Layer 7 of a small transformer language model trained on English Wikipedia (12 layers, counted from 0, width 128). Numbers have three digits each and are written without spaces.
A neuron adds its activation times its output weights to the MLP's output. To switch it off is to set its activation to zero at one token and run the rest of the model.

Output weights of the MLP neurons that the questions are about. A number n stands for (n - 500) times 0.0012.
n43: 521449404429477531514549510428485548434574458450472526503515459502457457451460359623539578577520495478522388498573626363419498531640521567461637454450448505362438539370568419404385503432518478604412314633700550648486330665423573523416490547475457500446513428487618547490511378484657368662468595586559552573488492568488377364482572629576425518306514542575514463526353526533608556466515
n72: 621361582458363558587543535477476649619398391413582516544392285526549429589551538513506518468557299477550653562213575542426527626605404641623601636460774658595503453586552531472594478543524600593546500503635390436530613606506514342465301449416525586419478483359558505398516308586528279419497364487348577304406599463547545424571443675636525362580377611411497389374494566622651458609426
n159: 677464407472657560307438444395594482418503468439562584486565522498483656557518435546422454504533572515464429535407553378363361439549497656483459449356450550323467653520536506593595541434529427532397559521345646461543436698636413384409558758570484476570641568508490542432505391472663539407386602408435530372530588450459552386388434396625468511516445623466482591548479562451493513546388
n227: 437611612419433552454425690632398594522500401381606529562599415481511605441396601520644692508515660492608403565584524509357503420495470478448494350583524608503451467420293544445514604537480486520326428703611451527392475463476419494536739557503425448458497217560468551383355404378500447475528505479383588320637533580445466547544537575595465778462328551352610557586534456494424518432336
n250: 566463495530514514461339478570331621446477628511414594626505381474488476673430486516375557581593419417468466437444458476462384415566651434481340625518563523406568593495572467577490300519556442420419538434393493327573437481507567500341595524565610509485428563497488534490367483556449386565460496496548512717445678485563478548505469451572642576493530439477534809444606536396413459342658
n264: 490429622412440433339521475361522565618655750535264697460661458449430508545547476556384512449440412383438500438642538617361510561527560493395309512478277513322497426672337579416538566574478526403592350551638603426560467354231458548383503671522433491556484549452630616576300488510500612466679688529584551385464653519558616599805354674412448426360458563442613547465618516346489556611629
n281: 523594505592555400653487588572544549581647428497586566619640582550429518445781523498505505425452532523618589436500480494435444270443646572485464385463424371413428325552384510568516433373385382554460508581573492644365498635540442444475606412326473602461484451519383600620629593511554450533309534487478482393470612505536389576522500530490339344460447394551680396581468385583585523579505
n283: 543517484473401562510433730632375604257545424447440409416487340459400638522473425443497497237448485418822451509534544500519585392487350415525609493391415422435591543651222434586527504605514383967582599568439435414598626491254622680439438453691527627600538484222642467685421433528521513455527552349584542520478571595359540609344595352555472384623489507516667493622401514416289393528582
n306: 638487384344703356457516427356376582655612837413482433529595698494536479587756526606269598495395401563376620387612472551369428656529428489557400466466341476467662493698445409361497632468614483525652588483616467395475316547445409407333437394385448491415490645576556522789417438688742368463565480607679461473529579347610449571658629490349632392272409270689550356541503440560497388487559
n364: 509438746457462398365470466604438448503494367427440595545617619373440420606569605609514556435655487447480373375482617579535460353414506494614548337497306488604373385340697498407445476468483512532277543607646621735422490529473642361597414549480497474474421409421558477732433432515609559487574691481421381587481533513483344458582538541706389529559408584640408394585462473378523489564488
n441: 611508453553546462369411431609709562553759645535500541562389465559522493470679462588336503634480431646612392437471592566633423630420362410439518508431689526538492347649526589552511414463715545555523446552403626427565334526581308506653420352415445445534483549353573533538549632362322469622404403550422559447392644515442514463456460601342473431548638419510417377468511532521388378553326
n485: 535643412495612423452469500389457418590427347341686357526500443531445361492552383636445617433641561484405609699587625351433456388484567614349500392464555642574508505413506481393339546425417568619442537369638495573317455556326555533517642588311506523445463471436439574505457424529647505480437505590535406454526625551361369582585458626452576598451625595548556448546339429600416587582427
n507: 738474670290515478525386519473398381651460555558568453639503648644444469660786478255578754622523258509433609561706358517302520554696555415437296363533397507388431647553317510437490394405457540430599651404438447400580622515392519401510516524536291557594600707387516535541503515617450397378429456385581463548364538531696481438627423563678455437436579408506389644526477386415453401572659

Each question names a token from some text and the token that comes next. It shows the activations a of the neurons there, in the order above. A number n stands for (n - 500) times 0.0073.

Then comes g, the gradient of the next token's log-probability with respect to the MLP's output, scaled to length 1. A neuron's effect is roughly proportional to its activation times (output weights . g). A number n stands for (n - 500) times 0.00076.

"s", then " "
a: 482493479492541477530665499491492484563
g: 220335482559525623502423601398443407587583563734363356411580472544501665349734483526262500257445274624416429391527416538529415560480472379516298409605631485586559378506505447325319434640372547703546513410686533386276480471700539382546582540470536438478772479587432386311248587512713476504584559646491438448475604508341552618580388680438640521728490564711534487375519566409633490531786
Which neuron, switched off, raises the next token's probability most? n283

"m", then "well"
a: 500483505478807487500497579491500635498
g: 514444566413340410636649559264560488505637541486381478379406398505470594694400592637348651503427455512406722777392189492448441617362656652394354506507516544350554553518584525304219457620461536504456517393525289692453472522443498600633315536408387487325402671558471597506354461500838498707535581470435509657514582489531361579470785501504598567310306495432571277672641560591495540558365
Which two neurons, each switched off alone, lower its probability most, in order? n485, n306

"gar", then " |"
a: 499500486482598499491494482678490497488
g: 398558343528528235393408518409487323585469377460464634586302567525547428302525563471460415582568739511531429693636644427342597566510559706566576328642473586599436178536552660375301577420620524425464524535630528648741576539416450617574244354579552498570542615452440545715809358426362646536462554343469511617409614497656371647574581525609308399566608346469473322578256380382384508466410
Switching off which neuron hurts the next token most? n364

"season", then "s"
a: 504484490629491504541973490574575499485
g: 391475478547234750398571585452513502486316463478421546589541254621483432487430467477415543575446835433687407420183439515545603560560619667471351519717521397456323498548530387583561464299440385674537609683445407691436586349402441668353685641594395519409507379594518425607657583509473472599548503233482395487517564546508531488709282255570526577589553472362319548577429480521538773307678
Which neuron, switched off, raises the next token's probability most? n441

" (", then "season"
a: 652497481480479499478562500813478488478
g: 651527481528223355397591373705447520367362540637580540489432533449676337615326640547287378327516525344621574838536676586577464436532631538456659521406407571474469633468649474720461499489739454482684516443558406468590396397303689509450337496473440599427545506556598234487421501380511345565461437347482452603587351441448730577359614566433610424678685265473368541655351399718458507337528
Which neuron, switched off, raises the next token's probability most? n364

"br", then "."
a: 493493694494499484481504491500500490669
g: 640360644433569570600374327364484487672365471478466622589713389633290416381606484298592446788312426440713398500261599551429636623761443707614565353593612537434429469649648519460663628460732577513535321484556457357497409489494409371457468342354612440413412503329738670484677406652295450487357512343584460427322491550554547578626566663542459405480472541500303423388579511581560299508493
Switching off which neuron hurts the next token most? n507

" ", then "cu"
a: 580500504477486478482684500496499494798
g: 320700407570242468469653508484269498415614600384744499384324382540600485400235532573463488565628380405466312468449770542624523299545659444472615323606544327443446568592567605665510573474515521534513479425501615651534419342516640502428525720613635431586476563597414420334396409657552618648525488514436376668506533608095362397483524413465715626453562497560380490650415420524361435360772
Switching off which neuron hurts the next token most? n283

" |", then " TV"
a: 660500570487481492703480500481484505499
g: 580589617604533496428477585298510354563453459452530490480573635451489381387643341701561535465413720490536452433331649322739602516374418678531693652470414578622611434358490526624574621781460468398359270653393500662412488746501309350358546454633594533328462312451650649543392401424639403326441585533380427664718446745430585440272420519614467449438722422615521510410324503404422435359405
Switching off which neuron hurts the next token most? n43

".", then " Castle"
a: 595654477493529500481498500517496575500
g: 363411532663460381533539354647653492551422379418395277571510341675503631494638373502326675516460300378349400318418561814387513597426502421709871376576500703713473343573457495447650538361540575608562481412479456558564583563620453530481476332561578555505459308602542515422501557203465504557481659531443551443474584552547142614349472500514571431706734557559480323295518452562572418578427
Switching off which neuron hurts the next token most? n72

"mar", then "e"
a: 497498597497482485484500477497496479483
g: 411335316453521586397596502475548507670275557492478581601655590381663623665365413612268657455561454586397477412584459436487524610474618620464836413372603390445534730694127564543590627281585490468376519509523471451659510563485428425370502469334825459307373449288371455598407378477397539314562492538346621599766576655735611485528495375481299374470548492552510483456547516567480554469483
Switching off which neuron hurts the next token most? n159

" |", then "\n"
a: 750496481638477477480496500499481696499
g: 547311376342556436422712521447500494452573432528563519571345504428424509619440436507569502626580599409590304641699748346271523633668512575458688578486244586351610366261744394468343466348583541574431487461807419601538392413265492541426456353541382513367499423499388367655569365638578780519629622528305509559602586519693371221486575555693378529451565545481503317524434544610609561487444
Switching off which neuron hurts the next token most? n43

" ", then "fe"
a: 482497808529539483487500480490499516495
g: 412499358547567494590459487510570471501462558619369615415473526730577608405572249633609686536537421685509665403422739625613523461536425473494458552435541508413601437466494526378357366493540463263410481386495582312660436604696314535651606617336618309450710425571732628557554372710507393344578531350469588599206443449578430368723499536436488670671276655292440550483501507390242401448269
Switching off which neuron hurts the next token most? n159

"pro", then "ut"
a: 495497481491650500495655497499489697494
g: 487502362548421241411450648622638540517758582300555327516415487436568553378532418568589409580636472676432436479408505570584549306547754430574375534487610673308468603434575410582618523408487611478526595559403339774372445603707556402334329533335467490625431707437415612471372538587446449474682443648281414445714490517484359367660428733321627548560283609576393324521586301348650363615479
Switching off which neuron hurts the next token most? n485

" (", then "m"
a: 655481485478487489495618499498489485764
g: 480544602502323518340434677489380546205322453570486585551349493407438460485511637557422482565485663374625416589402446499644523393395590734296603358556428593483423638500588499657296690533709485466628586473393651354615454620618600538441418545626600543566455580490664328223428473607421595473561200708386480590522255467380569512694436504254518476577765568421496653602330536450543452211487
Which neuron, switched off, raises the next token's probability most? n507

"ti", then "dal"
a: 477479551484627485495494481486500496555
g: 776384562652361533695389405548496670484490555597447659500330480466463477602444434636580425569284386636736554466513441339531531727539358630542673465587527271356667386502509445512310215517608358712655372575502456492378509298470476689377487472545533445426346667517255508525406582395588608576467633572419433383742504343476500593678415471658508322542608637435463363297660488559291596378490
Which neuron, switched off, raises the next token's probability most? n507

" of", then " divers"
a: 511492479477500721480498477478477478593
g: 285501411732549349522532725457465512645625509447616340403477491487763572396633373527364340487614665437306267425447706429665537575459632650539518501436541396209504471489397707487380340542368512448339508527527467526723456501372407538582662479754745551555348452421599527541327602292499430405663558540223545494511729622422486472693347353457591446361581465411582431459638434558468523677461
Switching off which neuron hurts the next token most? n264